Layer 4 of a small transformer language model trained on English Wikipedia (13 layers, counted from 0, width 128).
A neuron adds its activation times its output weights to the MLP's output. To switch it off is to set its activation to zero at one token and run the rest of the model.

Output weights of the MLP neurons that the questions are about. A number n stands for n times 0.011.
n0: -54 -44 4 -5 -15 8 5 27 -11 1 37 33 -9 12 -40 -20 8 7 13 11 20 20 4 -6 32 29 -57 -47 -9 -31 36 -18 -32 29 27 -43 -23 -45 17 -23 13 4 9 -13 16 -32 22 -8 75 38 -47 -22 27 18 -3 7 -10 25 -46 -25 -20 -18 56 -48 -1 10 5 28 -21 -32 -22 -51 -17 -2 0 -18 -17 -11 23 -28 26 25 12 9 4 22 12 -19 -12 -11 11 -11 11 51 15 1 -4 37 -4 0 -8 27 46 42 13 41 39 -12 6 -24 2 50 -5 0 15 -19 -10 6 -20 6 -9 26 -42 -28 22 9 -6 -64
n51: -11 8 -11 3 -13 34 35 2 -14 -6 29 20 14 -10 22 -12 -18 -7 5 1 -6 -9 22 -10 -10 -7 -38 -16 -29 37 -25 34 2 55 38 -33 -4 22 -29 -31 3 -70 20 -5 1 23 50 8 -1 13 -9 0 -4 -26 -14 -27 -2 20 3 -23 -22 8 -25 9 -21 -35 36 35 3 -16 11 -43 -20 48 21 24 10 4 35 27 -7 30 -28 -40 -27 -22 -19 -7 33 -25 -12 26 26 49 0 30 -50 -5 8 0 37 -31 -11 19 -14 -12 -23 -3 -51 20 10 15 -29 7 36 32 0 22 -14 -10 -9 13 -30 18 -18 24 22 -1
n66: -30 8 13 6 -19 1 -10 21 14 -3 14 3 44 9 -20 -25 -56 -19 -14 9 3 4 8 7 20 -15 -7 -6 47 -17 -15 3 10 47 -12 14 -10 -3 9 -10 -14 16 26 11 4 23 54 -12 -26 9 -27 -3 12 8 25 -21 -18 17 -15 1 2 24 -14 36 32 77 -7 -11 -39 -5 0 20 -6 -24 42 -42 -25 -24 23 -15 6 -15 11 -25 -1 26 -5 29 22 -25 24 4 42 23 55 -37 0 -24 9 -20 -13 -22 15 -19 7 0 -25 -7 18 -24 -18 42 -23 -8 -2 -11 3 -35 -22 -29 6 -27 3 21 -14 -25 -26 20
n67: 1 38 43 -15 -4 -33 14 34 1 4 38 -6 0 -26 8 4 9 20 21 0 19 -10 1 -11 -1 -29 -5 -28 -12 42 2 31 -13 -25 8 -24 8 21 1 -26 17 24 14 2 4 -1 27 6 -31 -5 34 14 -7 34 -14 -42 11 12 16 33 -27 1 16 17 -8 -16 2 20 6 -12 -10 -11 -39 18 11 29 9 28 23 -20 -8 -6 -18 -8 -18 -1 41 18 -59 -42 -5 9 -7 -21 2 50 -3 -41 -11 10 -8 -17 -16 -2 5 17 19 37 10 1 -2 -10 -26 10 -71 -39 -11 -1 -41 -3 5 -17 -9 -1 -13 11 -16 26
n86: 8 -16 -12 27 18 -7 -6 20 -9 21 9 7 -12 -32 -6 32 6 -18 19 17 -2 -11 -10 0 -9 -6 -9 12 -2 -7 -1 -7 23 0 12 10 -28 -8 -32 -4 -14 38 -40 40 -14 36 17 -5 24 -36 -19 -10 14 8 25 1 -2 -2 27 -32 -24 1 -13 -49 -4 20 9 -28 7 10 15 18 10 -32 -42 4 17 -14 -16 0 -4 -31 -7 -44 -1 -37 -33 21 -18 32 -16 -8 8 -1 37 0 10 -24 25 -10 -29 10 -8 30 14 14 -5 -13 -20 -17 -16 0 18 -7 47 14 9 54 10 -13 -16 8 32 -21 40 26 6 -38
n120: -5 19 -33 18 -24 15 20 28 -5 -43 -9 22 -13 -42 8 5 -14 -35 -43 -32 -11 30 -40 1 -15 23 6 -15 -16 -50 12 -33 34 -3 1 24 -5 -30 24 -36 12 -18 -27 7 -27 9 34 0 -16 24 -14 -13 -9 -11 -15 12 19 -11 20 13 34 15 2 -26 -8 1 -2 -30 9 -12 11 -15 29 12 -38 32 -3 -13 5 -36 35 15 9 11 32 -21 47 4 -7 -18 -13 -17 8 -10 9 42 -24 20 3 7 -19 -3 10 1 -12 -5 20 21 8 -4 -15 4 -4 40 18 16 8 -22 31 23 -5 29 -25 5 6 1 15 -3
n156: 21 22 30 -7 24 -7 -20 -18 36 -18 -20 17 15 -9 -3 -61 -34 -48 -39 41 -17 7 35 11 -4 -33 24 18 -9 -19 37 -27 -8 45 9 21 4 16 -5 -26 -12 -10 -11 16 8 -28 -27 -6 -28 29 26 -38 -52 -9 37 -11 5 17 18 2 1 -4 11 16 35 -18 -7 63 11 -15 -5 -4 34 -18 2 12 -7 16 4 -12 28 -11 12 -3 26 -1 -31 -35 -32 11 1 41 -1 -21 -12 2 -8 6 56 -11 -36 -63 15 -31 10 6 15 31 -10 2 30 17 -57 -20 17 -16 26 -42 33 19 36 13 -21 -15 17 -21 -3 7
n167: -12 -37 5 4 4 40 -10 -18 26 22 30 5 -8 15 -16 43 3 -5 8 -5 -4 -5 -2 9 21 7 -23 14 10 19 9 -14 14 1 -14 19 -24 52 -33 2 10 -4 -14 5 -13 -18 -20 -22 4 -3 -7 -15 -12 -18 -18 -26 -12 -7 -8 1 -5 8 26 18 15 10 -29 6 -2 -27 -19 -4 -17 -19 14 -33 45 -51 16 -15 17 -22 -19 31 -14 22 7 -11 19 -7 -12 -8 -12 -8 49 -9 -18 -7 -22 -19 -5 -14 -4 41 -18 26 -45 -14 55 -9 -16 -1 -12 47 12 -9 7 -17 18 -18 13 -32 11 11 1 19 24 26
n202: 8 -45 -35 26 -12 -1 -12 -16 13 -56 -9 -1 30 -26 26 12 -7 42 -29 16 -17 9 -6 11 -2 19 -38 10 15 -9 10 -5 21 -18 -5 50 -28 15 -14 -12 12 15 11 -13 -8 -20 -23 48 -14 -5 6 -27 0 5 13 -12 -6 -40 -8 40 34 13 15 -24 29 3 -33 -19 -14 -24 1 -24 -16 -20 -50 -13 53 29 -40 29 1 6 -15 6 -48 43 -6 8 29 25 -17 15 -10 -19 2 23 20 14 0 6 -24 18 46 75 12 -12 -5 20 14 -27 -18 -4 1 -1 -27 -11 9 -11 -3 6 -10 18 15 -5 -7 -55 12 16
n225: -12 22 -4 40 -24 17 3 35 10 -10 -1 -11 -6 -31 26 12 28 34 -48 -5 -18 40 20 -6 0 -3 5 4 3 30 23 -8 -22 47 47 -27 16 -15 5 37 10 -17 -28 35 -20 -5 -5 52 17 37 3 -24 -17 17 -20 -47 -4 53 -27 33 -42 11 4 -2 3 -18 -14 -32 -34 -9 5 9 5 11 -17 -18 7 -12 -27 -43 0 -30 -3 -5 -30 -40 -27 -55 21 -5 29 6 1 -1 18 -27 -11 -30 -7 35 33 32 -67 52 -19 35 51 -26 -28 19 -7 31 -26 2 1 -13 59 22 18 -18 -5 14 3 11 -13 5 -28 -26
n250: -39 -49 16 -58 -13 3 25 -43 2 17 2 12 -10 -17 -3 -65 38 30 -11 -5 15 -9 6 -21 -29 21 -12 40 7 2 8 44 -22 12 26 17 -2 -35 -10 58 -19 14 -43 -16 -9 1 43 -31 -9 -20 32 21 -53 32 1 -43 14 47 -25 44 -78 -14 -7 -34 -30 4 -54 41 -51 56 -19 -10 -6 23 -35 -11 -5 -18 -49 3 18 2 38 -1 39 -22 -5 2 -36 -7 23 44 28 14 -12 -12 8 14 40 -45 -7 -9 -59 41 46 41 -32 97 -46 53 -2 -12 47 11 -17 -16 47 -10 12 32 33 -14 25 -37 24 -38 -10 4
n253: 55 -8 3 20 -32 6 -43 10 1 29 -11 -3 14 11 -41 -3 14 39 30 1 -23 -20 -4 21 11 -2 -17 55 -20 -7 11 0 -26 52 4 -60 -20 -27 -14 -19 0 -12 50 -9 18 42 -17 0 -5 -67 -20 -24 -2 11 27 -21 -1 -30 -22 0 -16 -3 13 22 -1 -64 9 13 -12 -31 -22 -3 -17 -54 23 -25 -1 -8 -1 40 27 -12 -3 32 -10 -6 -25 3 -7 4 -29 -21 10 -45 9 45 -16 1 12 -19 -41 35 8 0 -20 7 -12 3 6 0 11 35 27 29 -7 20 45 -8 -9 11 -15 39 14 25 -5 -26 37 56
n300: -1 17 27 -32 -15 31 40 1 -13 -7 -17 4 -19 49 37 46 24 -23 42 -3 -20 -5 -2 9 -1 -13 -17 -43 -1 4 -5 9 -15 -5 -23 -33 7 -22 -1 -14 -7 -23 -43 10 8 7 -6 6 2 -45 47 4 31 2 9 -16 7 8 1 -39 28 -2 -23 -33 11 -1 -20 -21 10 56 -11 31 21 27 4 2 27 -1 -30 20 -6 -2 -38 -23 3 -4 13 16 -46 2 -3 -14 -3 3 -17 19 4 3 3 18 8 9 -4 -30 12 16 24 -37 -30 -10 -13 -1 40 -3 25 14 9 -58 5 8 28 -39 -34 12 30 -14 38 -8
n305: 29 -35 -10 -4 -11 39 -9 20 -6 17 -9 -5 -21 -20 -16 -1 43 20 34 -21 -20 -19 -14 5 11 -20 -5 -1 5 -16 44 -7 -26 47 29 5 -26 -20 16 28 -20 22 8 -35 32 -3 6 -35 13 2 -37 25 -13 -14 52 19 44 8 2 -3 -3 -9 24 11 25 23 4 17 -5 0 -36 -13 5 -16 8 -9 60 -5 -39 21 15 -17 1 -1 11 10 13 3 26 -27 -16 24 33 -56 -13 3 -33 -4 8 -24 -43 59 -8 -3 6 5 5 29 16 -26 16 6 -27 13 -11 -28 -22 -13 -41 -4 -43 -21 14 -24 -7 -7 -47 23
n342: -27 -37 -5 -9 -18 -13 11 -32 52 -2 2 46 23 14 -24 -18 16 -24 -22 -4 12 -22 -35 -11 -12 0 -60 -7 -13 -31 -9 3 15 -13 44 16 -28 47 -45 -15 7 7 -24 -4 -19 3 26 -18 22 26 -42 -6 29 -8 31 0 -20 37 25 -16 16 -33 -11 1 -52 -9 -26 39 -9 -7 18 55 8 -7 -3 27 -21 -50 47 1 9 -27 28 21 45 -29 15 57 4 -5 -35 -31 28 20 30 20 -14 -61 32 -3 30 37 -12 25 -14 -4 6 -28 -22 17 5 14 -19 32 31 15 19 -39 28 -45 20 32 17 -11 -27 -12 24 -34
n363: 14 20 -30 -2 -32 -3 18 4 3 -2 9 20 -25 12 12 8 24 23 -58 36 26 -7 18 7 18 -75 -51 5 7 -38 20 21 -2 14 11 18 12 18 -28 10 -25 -10 21 -42 16 0 -8 -25 -31 20 -15 9 -53 3 12 -40 5 1 31 -18 48 -20 6 15 -27 -38 -1 -13 -1 -41 -63 28 7 -33 2 -9 34 -30 54 -19 -30 -2 -17 18 19 29 19 -11 45 -18 25 -37 8 34 11 19 21 21 8 18 1 -29 -24 43 -14 -25 -13 1 -11 36 18 -15 4 -3 9 -8 34 -29 28 34 14 48 25 -8 0 9 -30 -29

Each question names a token from some text and the token that comes next. It shows the activations a of the neurons there, in the order above. A number n stands for n times 0.023.

Then comes g, the gradient of the next token's log-probability with respect to the MLP's output, scaled to length 1. A neuron's effect is roughly proportional to its activation times (output weights . g). A number n stands for n times 0.0042.

" Dan", then "te"
a: -6 -3 -1 -7 -7 -2 0 -6 -1 -5 -2 -5 -7 -2 -5 -1
g: 14 -25 13 8 -1 5 -35 7 -13 -12 10 -14 22 11 -39 -10 -34 12 -29 -7 -27 18 -8 19 11 -11 14 -1 -11 -17 -38 -8 -7 13 7 -17 -34 1 -6 22 15 12 27 -19 -19 -13 -13 -11 -54 -27 12 -4 35 5 -15 51 9 8 4 -24 -20 -36 -17 8 -12 7 -34 6 -3 -12 5 -40 21 -9 25 11 -1 31 -7 26 -21 -2 49 12 10 55 2 13 28 8 -5 10 -11 -22 32 27 -17 -43 -10 0 -29 -8 9 -17 42 -20 41 16 -2 -8 5 -36 16 37 16 4 -3 15 -34 20 3 28 6 6 24 -6 15 16
Switching off which neuron hurts the next token most? n225

"oint", then "ing"
a: -1 21 -6 -4 12 -6 3 -1 -7 -7 -2 -5 -3 -6 -3 -7
g: -14 12 2 9 4 -8 7 1 7 5 45 11 26 -42 0 9 -4 -33 14 -28 -2 -5 16 -36 -13 -18 -27 -11 -10 0 -10 16 19 -1 -16 -15 13 6 50 -11 30 11 -48 -22 20 -53 12 -43 -3 27 -25 -15 42 7 22 -9 -5 -10 4 -7 33 0 -2 13 -11 -7 52 21 -1 -12 13 18 13 10 -12 -11 2 -20 -4 -10 27 44 -23 -3 27 28 1 4 -26 -26 16 18 -36 -7 -20 10 16 -20 13 -10 38 -4 8 13 -41 29 -18 -16 -16 20 8 -2 35 23 -22 20 -7 -21 9 -30 -34 -3 4 7 -7 2 -46 20
Switching off which neuron hurts the next token most? n51

" of", then " writing"
a: -3 0 -7 -5 -1 -7 -1 42 -3 -3 -5 32 -2 -1 -2 -2
g: -25 8 6 8 -1 4 -21 23 -26 19 -10 12 9 20 -1 -7 6 37 -39 -6 -42 0 29 -1 19 -10 -15 27 -30 -28 1 -2 16 -1 -18 17 19 1 -23 2 -3 -25 -3 -13 37 21 -20 -31 16 7 2 -9 7 10 -11 7 35 18 44 -11 17 6 -12 5 -4 -12 1 18 34 44 -17 9 -3 -13 -20 20 -30 18 -18 25 25 14 -35 12 15 18 -2 -28 -39 -11 -12 13 -6 -10 12 -6 -9 -24 27 10 44 17 17 -21 -17 -21 -29 -56 30 -26 26 -32 1 43 -22 11 -28 -4 27 20 28 0 -9 -48 -21 -18 -3 4
Switching off which neuron hurts the next token most? n253

" that", then " it"
a: 40 -7 -7 -4 -5 2 -5 10 -5 -1 -1 -7 -1 -4 -7 -7
g: 32 31 -18 -45 -7 30 -59 11 12 -10 33 -3 -5 -20 7 -8 6 -17 -4 31 12 24 41 -23 -11 -25 6 1 1 17 -6 -7 19 -23 -33 7 -26 32 -38 10 35 8 -21 -6 42 6 11 10 11 43 -5 -8 27 21 -20 42 20 23 15 2 -7 -11 18 -24 -19 -17 25 -19 -9 34 20 6 6 -8 -33 8 9 -12 3 -9 -8 29 4 -8 -29 -29 21 -6 22 -21 18 -23 -30 -22 -14 1 -4 -6 15 30 -18 -24 20 -11 -17 -17 -21 -14 -11 -19 10 25 -8 37 -27 -2 -25 34 17 13 7 -45 -5 -23 8 1 -19 9
Which neuron, switched off, raises the next token's probability most? n0

" decision", then " a"
a: -3 -7 -7 8 -7 -6 -7 -7 -1 -2 -1 -1 -6 -3 -5 -7
g: 14 -36 -4 -18 -33 4 -15 9 -8 23 16 -18 22 -24 -2 5 -11 -24 -21 7 8 6 39 27 -16 -32 32 15 21 -11 12 -29 -6 -8 -8 0 20 16 -4 29 -20 -28 38 -22 26 -12 13 1 -2 3 -23 13 7 23 -27 11 2 32 40 6 -12 4 1 2 -14 -13 14 12 -2 -56 -24 5 -16 7 -5 -34 28 4 18 29 4 -5 61 45 -9 19 4 -34 20 -57 -17 -3 7 -29 -2 14 -32 -20 -6 -4 -20 22 -9 -22 -9 -11 -28 24 10 -17 37 10 18 -11 0 -19 -17 13 -29 34 -24 43 3 6 3 -8 16 -2
Switching off which neuron hurts the next token most? n300

" crash", then " site"
a: 0 -3 -7 7 -6 -5 -4 -4 -5 -6 0 -6 -2 -6 -7 -7
g: 6 7 0 39 20 -5 53 13 6 -27 20 12 -27 -42 -4 -14 -17 -27 -3 -4 17 14 -19 -7 29 29 14 13 -16 23 -19 6 8 -20 -61 11 3 14 30 -17 12 -4 11 34 -25 15 27 66 -26 13 -1 45 -18 18 -8 -5 -12 -14 -31 6 8 -4 -23 -11 -15 -8 -33 -54 -13 -30 11 -14 -26 16 -10 -2 -14 -15 16 19 -26 34 14 -11 -4 -13 9 18 -22 -3 -14 2 18 30 4 -16 7 -3 -43 14 33 -31 -5 0 -3 20 10 15 -17 22 -12 5 -8 15 41 14 -3 -16 -24 -16 19 10 -6 13 3 -5 7 -35
Which two neurons, each switched off alone, lower its probability most, in order? n305, n253

" teaching", then " prof"
a: -4 -2 -5 -6 -6 -7 -7 -7 -5 -1 -1 -7 -4 -7 -4 -3
g: -2 13 13 23 33 7 10 -9 -10 19 -5 11 -3 -12 -3 13 54 -16 14 23 -26 -37 -21 0 5 -4 19 0 -20 -34 -24 -2 -18 0 -28 28 9 0 -1 23 7 -29 -9 27 -40 0 -41 -8 -41 6 -4 9 0 -31 -42 32 -14 -4 26 -34 10 -15 -12 -5 -10 9 27 -23 25 -13 -13 20 20 28 -15 -31 12 11 11 -10 -2 -1 -39 42 -41 41 11 0 18 24 7 11 -1 -20 2 10 4 -24 -24 -11 12 0 -1 -21 -33 17 -25 1 -12 -20 27 20 -2 28 46 42 7 46 13 -16 1 -32 17 -11 -18 -3 9 20
Which neuron, switched off, raises the next token's probability most? n167

"zy", then "ns"
a: -4 -3 -5 -5 -7 -4 -5 -7 -7 -1 -4 -2 -2 -2 -7 -7
g: -22 -26 -19 2 18 16 -25 -5 11 -5 28 8 -8 10 26 -29 -25 -42 4 29 -18 24 31 -4 -17 20 26 -13 -11 5 -44 -9 14 -31 18 24 -23 -17 17 9 7 5 24 0 14 -6 3 -6 -6 2 -2 1 9 19 -31 21 2 -46 -5 7 33 7 9 5 1 16 -44 -59 -29 -9 -19 41 16 12 -21 -3 -4 7 22 -23 -29 22 -30 -33 -26 10 19 -2 25 28 8 -11 -19 -10 0 25 -10 -13 -7 2 -2 34 -3 34 12 -10 -21 29 5 -13 31 -27 -51 -3 -8 4 -27 28 36 10 9 14 -31 25 7 34 3 21
Which neuron, switched off, raises the next token's probability most? n202

"com", then "."
a: -6 -7 9 8 -7 -2 -3 -5 -1 -2 -1 -7 0 -1 -6 0
g: -6 -6 -14 32 -4 -12 0 -37 37 6 -35 15 10 26 15 -43 37 39 23 -10 -4 -9 14 -5 -12 -19 -50 -35 16 22 -46 -18 9 12 -2 -15 -4 -6 -42 -3 10 11 -47 24 30 49 -11 -33 12 -12 -9 6 2 7 30 25 0 -9 -22 -13 20 38 2 7 -15 -20 14 -20 22 20 -47 -3 -13 -13 5 28 1 -10 -6 -15 -10 31 11 26 -19 17 -20 -13 4 5 11 -32 -4 10 -17 -10 -12 -1 1 3 -25 -25 14 11 -11 36 12 16 -14 -22 -4 12 21 39 -47 29 6 6 -6 24 8 -6 -17 -16 19 0 7 31
Which neuron, switched off, raises the next token's probability most? n253

"—", then "yo"
a: -7 -6 -6 -7 -1 -6 -4 16 -1 -3 -4 -3 -1 -4 -4 -5
g: -21 14 -14 14 11 2 -37 4 -44 34 -1 -4 9 19 -1 -5 -2 -23 -12 21 -30 -30 10 -1 -16 15 3 -24 12 0 7 20 9 -33 -2 15 11 3 14 -15 45 5 -13 9 5 4 2 35 -23 -17 20 -3 -19 -25 -3 11 -23 1 -23 -10 -30 33 -6 48 -4 0 -44 5 -19 22 -8 43 14 0 -10 0 20 -28 2 -75 14 2 -12 -60 -19 17 31 9 -11 29 -18 35 42 -20 4 20 -22 -27 -12 -6 -23 -19 3 16 22 -17 5 -8 17 11 -20 -3 -7 6 3 -19 17 14 26 6 12 0 40 -30 15 23 10 25
Switching off which neuron hurts the next token most? n167

" sc", then "ans"
a: -7 -4 0 -6 -4 -4 -7 -3 -6 -6 0 -4 -6 -5 -4 -5
g: -41 -2 -31 1 -21 -8 3 13 -2 -22 -28 15 1 14 35 -2 -8 -4 -10 -10 29 5 -14 -14 -2 -6 -5 0 12 -4 -34 33 6 -9 8 -19 0 -29 52 -27 11 30 -3 -44 37 1 -25 5 -12 -11 -11 14 -9 84 7 10 38 -19 -28 3 -14 12 -21 -23 15 36 -41 -18 -27 -32 40 3 9 -28 -4 -24 -6 19 -14 37 27 -55 -10 -9 -2 25 -5 -16 5 32 32 -7 -12 13 -6 3 -8 19 -6 -11 -1 0 26 14 -14 1 11 32 16 28 1 -12 -36 -12 9 -14 -1 11 8 9 9 3 -8 9 20 7 24 -13
Which neuron, switched off, raises the next token's probability most? n202

" Press", then " Ga"
a: -7 -7 -5 -4 -7 -3 -1 -7 -2 -4 -5 -5 -3 -7 -4 -5
g: -16 12 32 30 21 0 25 28 24 6 -1 -20 -12 -25 6 1 -6 -58 -11 -13 16 8 -18 -13 -42 -37 20 -27 -10 -4 13 -33 -9 -21 4 8 -7 12 -34 11 -11 -26 5 -8 -25 16 24 7 -4 -1 -1 14 -21 -37 13 20 -9 -20 38 -34 5 -18 -4 24 -25 -13 0 10 -29 11 48 10 12 14 9 25 45 -3 33 21 1 -3 -16 17 -10 14 -3 40 10 24 -22 12 32 34 -19 -21 -2 24 -17 2 11 -5 -28 26 1 -10 -24 -16 -4 2 -8 5 10 -19 56 -25 19 -20 -31 -33 -22 10 10 27 -27 -6 33 -10
Switching off which neuron hurts the next token most? n0

" app", then "oint"
a: 0 -5 -5 -6 -7 -5 6 -3 -5 -1 -3 -7 -7 -7 -5 -1
g: -11 -27 4 0 11 12 51 -21 -33 35 -10 -11 -4 -2 2 35 -21 -18 -20 20 -31 -11 -33 -2 39 -2 -8 2 1 -29 -15 22 28 -3 -36 -6 -4 -1 2 2 27 9 48 21 -8 21 -18 -1 17 18 11 -41 8 9 -29 -50 -19 41 -3 40 -13 -21 -35 -23 -7 34 1 23 3 -5 33 17 14 -18 11 -25 6 17 -49 12 16 9 12 -5 3 1 22 20 -38 -30 25 -22 -6 -18 17 -23 -26 13 13 -2 -8 -8 19 18 -30 12 17 -31 20 13 -10 8 17 5 -15 9 -7 9 -22 30 24 -5 -14 -9 24 -18 20 -30
Switching off which neuron hurts the next token most? n305

"ived", then " Mo"
a: -7 -7 37 -7 -4 -5 -5 -6 -6 -1 -1 -3 -4 -2 -5 -6
g: -14 -6 7 28 -25 14 -15 21 -11 -3 0 -23 35 34 -1 19 6 -14 -17 8 -15 -30 -16 2 -1 -2 34 -13 -1 -3 42 -21 -2 -2 34 3 10 17 -14 14 13 -22 25 51 -11 -4 5 33 -1 27 15 -20 6 -21 -18 -21 1 -14 -25 14 -84 -8 5 22 8 15 -16 -16 -14 -3 35 7 -7 -18 35 -9 19 22 1 28 -8 -27 2 3 -39 2 -1 13 13 16 5 0 -15 15 -2 -20 10 9 13 -32 31 -27 7 -37 -3 11 -12 -30 29 15 -39 17 25 -23 2 -50 12 -7 -39 8 -11 1 36 -5 13 -29 28 -16
Switching off which neuron hurts the next token most? n66

"la", then " Walker"
a: -5 -6 -5 -4 9 -7 -1 -6 -7 -7 -3 -1 -3 -3 -3 -6
g: -1 5 17 -25 -6 -32 -10 0 -8 35 -27 -22 -15 8 2 12 -20 -51 -7 -32 -9 19 42 20 25 2 -14 -1 33 13 3 -39 -19 -7 26 -19 43 21 28 33 -14 -4 31 12 12 -13 7 13 -6 25 -16 11 -25 -16 -12 21 -8 -10 -4 22 23 9 6 5 -32 -47 15 15 -2 -19 7 -4 11 -21 18 -5 22 -11 -2 -6 0 -22 -22 -12 -5 19 -12 22 -16 -15 25 9 26 18 15 16 -9 -28 -11 -12 2 28 -18 -41 5 12 -16 0 -12 25 -14 -10 -7 28 52 -17 28 14 -66 27 -1 6 -18 6 -57 -1 4 28
Switching off which neuron hurts the next token most? n202

" broad", then " powers"
a: -3 -3 -5 6 -7 -6 -6 -6 -5 -5 -7 -6 -5 -4 -3 -5
g: 0 10 -27 33 -24 6 29 13 -7 -20 -19 -10 -8 -14 -9 25 -3 37 -16 17 -53 3 -25 16 33 -4 1 -14 28 -33 0 -10 -22 -21 13 -22 14 -2 -14 28 -17 -13 -4 3 -30 10 -25 -5 6 -13 21 14 -26 -17 10 10 -3 13 37 -24 36 0 -29 9 16 -9 8 -9 23 -18 -19 -32 5 8 22 15 32 9 9 19 -5 -24 -5 -15 15 10 54 -26 5 7 20 -38 8 -4 -6 25 -21 8 -27 16 -23 -6 27 11 -15 -16 -6 -26 -32 -18 7 2 -30 47 10 -18 -29 26 -24 22 41 -18 10 52 42 -12 15 -8
Switching off which neuron hurts the next token most? n250

",", then " Press"
a: -5 -6 -6 -4 -6 0 -1 -1 0 -1 -6 -5 -6 -5 -7 -7
g: -38 27 18 -7 -26 -17 60 18 3 -3 17 -5 -31 -4 15 -5 31 -5 4 -6 0 -16 -4 13 2 -7 -5 -8 -24 -31 23 18 -3 -6 -49 -11 15 -27 32 2 -20 -19 6 28 -21 -10 16 38 -24 -7 52 3 -11 2 -25 25 -15 -20 -4 -2 -23 19 -2 -12 27 -7 12 -26 -29 5 19 -20 15 -15 -8 42 20 38 20 -6 -18 12 -15 23 -7 -7 6 -34 -14 -14 -10 5 41 29 -34 -10 34 -17 19 14 -25 0 5 -17 -7 -36 47 42 -28 19 -8 1 32 6 9 -42 -12 7 -6 10 -24 7 -14 3 -18 6 7 8
Switching off which neuron hurts the next token most? n342

" of", then " e"
a: -4 -7 -1 -7 -4 -7 -1 3 -7 -5 -4 48 1 -3 -1 -4
g: 1 -15 13 20 13 11 -55 16 16 33 -31 -8 16 3 -16 -47 29 24 -25 15 -20 -3 36 12 32 8 25 -15 -45 -13 4 -7 38 -2 3 33 4 16 -40 -1 2 -7 -12 -1 2 1 -7 -18 -10 -24 -3 4 -11 -28 16 0 36 22 22 -17 -2 26 0 24 62 4 -17 13 40 20 -26 4 -18 20 -6 -4 17 -25 0 -2 -4 -7 -49 -13 9 3 -34 -8 -5 3 -38 11 11 -20 30 31 25 -24 -29 -13 7 -9 4 -33 -38 -15 -16 4 13 -7 -10 25 -2 -11 -13 -15 1 -15 18 34 19 -26 5 3 -9 -18 15 37
Switching off which neuron hurts the next token most? n253

"ing", then " more"
a: 20 0 -7 -5 -7 -7 -3 -7 -6 -4 0 -7 1 -2 -1 -4
g: 8 10 30 -20 -5 -23 -45 4 23 38 35 -19 0 -31 22 -25 -21 -1 -35 -38 11 -11 21 -14 -22 1 16 29 19 6 -14 24 18 47 -25 -23 2 -3 7 13 -13 -8 37 -35 18 -11 -4 10 11 -6 11 10 18 29 -6 -11 4 28 40 2 -12 28 -11 -2 -9 10 43 34 -20 -10 3 8 3 -9 -14 -37 11 1 4 -5 8 8 -20 13 -49 14 20 -30 16 -7 -24 -49 -53 -18 -2 -7 26 7 -21 13 1 7 -12 29 -6 24 -48 13 -24 6 7 14 -17 -1 -40 -5 19 -7 -29 22 -8 5 26 10 -4 6 3 16
Switching off which neuron hurts the next token most? n120

"com", then " set"
a: -5 -6 2 1 -7 -5 -4 -6 -1 -2 -2 -7 0 -1 -5 -1
g: 47 -10 0 16 -15 12 -12 2 -15 -7 -39 4 -2 -20 51 31 -24 22 -12 -5 18 -11 -5 42 -15 11 4 0 -2 -11 -10 -16 0 0 19 0 7 -15 31 17 -15 6 -17 -4 -1 -58 16 17 42 -30 -24 7 -34 3 -31 -5 9 -2 -38 13 9 20 32 14 -17 26 -27 -17 -2 13 39 -6 -14 13 8 -3 -21 -10 8 -33 3 -48 -2 39 38 0 14 3 -33 15 -22 -27 6 12 33 5 -14 -29 6 -3 30 2 -16 -33 -4 -10 9 11 8 15 35 24 -7 -12 3 -10 22 -5 -38 5 1 15 7 -32 18 5 -48 36
Switching off which neuron hurts the next token most? n51

"ur", then "ret"
a: 0 0 -5 -2 23 25 -7 -1 -7 -2 -2 -4 -4 0 0 -5
g: 12 7 9 -14 0 32 23 -22 -22 -22 -15 37 -28 -5 7 37 -4 -5 -16 -24 -13 -9 -11 27 27 28 -15 -1 3 -4 -15 36 11 3 10 10 10 -25 10 24 38 -25 -13 -4 -36 33 19 -29 -29 -31 14 25 16 -23 15 -26 6 -12 -26 30 12 17 -4 -28 -1 13 7 1 27 -51 2 -36 3 1 18 -5 -2 35 7 -38 10 10 37 -33 -13 12 -1 42 7 -56 14 -2 1 16 23 5 -20 31 -6 7 -20 11 4 14 15 -9 21 -20 -3 -6 25 3 -31 7 19 -12 5 -9 -5 -23 34 -7 -47 -2 -19 -47 -4 6
Switching off which neuron hurts the next token most? n120

" educational", then " policy"
a: -3 -1 -5 9 -7 -1 -6 -7 -4 -1 -7 -5 -7 -2 -6 -6
g: -5 -24 -4 -8 4 -9 52 52 -3 30 10 -31 6 24 3 15 -18 15 17 -17 15 13 4 6 42 14 5 20 -1 -26 -13 -21 -19 -21 12 3 16 21 -5 -7 -18 -20 16 11 35 -6 17 -21 -7 -3 44 -30 5 18 -12 9 17 -34 -9 5 12 -7 -13 2 5 -7 12 -21 -5 -23 -38 10 10 12 12 14 28 14 -7 22 22 -8 1 8 2 5 -20 -24 -1 -3 -5 -36 -18 -31 -14 -1 0 25 11 3 4 30 20 -8 -9 11 9 -63 -16 -51 -33 -32 -48 -29 4 -4 -22 30 9 -16 53 -19 5 32 -1 -26 40 2
Switching off which neuron hurts the next token most? n250

"er", then " Day"
a: -2 -6 25 4 -3 -4 -4 3 -5 -4 -4 2 -1 0 -7 -1
g: -1 23 7 1 21 -24 16 -23 -13 7 16 -18 -17 -19 3 -22 -16 -30 2 2 22 -14 13 11 -39 0 2 -9 -32 -13 -14 -18 -5 19 7 -46 33 9 16 9 16 28 35 -17 -22 26 0 -25 4 -3 -2 13 13 14 -1 -40 8 35 10 -4 -28 34 27 5 21 11 -6 30 -28 3 8 4 33 -1 -3 -39 -3 -12 55 7 6 17 -31 17 27 4 16 26 -38 -19 -9 -23 -7 18 -48 -58 27 18 25 -2 22 -5 11 -3 23 9 -7 7 -30 -25 7 15 5 -2 25 -54 14 -5 -37 27 -23 -14 17 13 -4 0 -2 -23
Switching off which neuron hurts the next token most? n66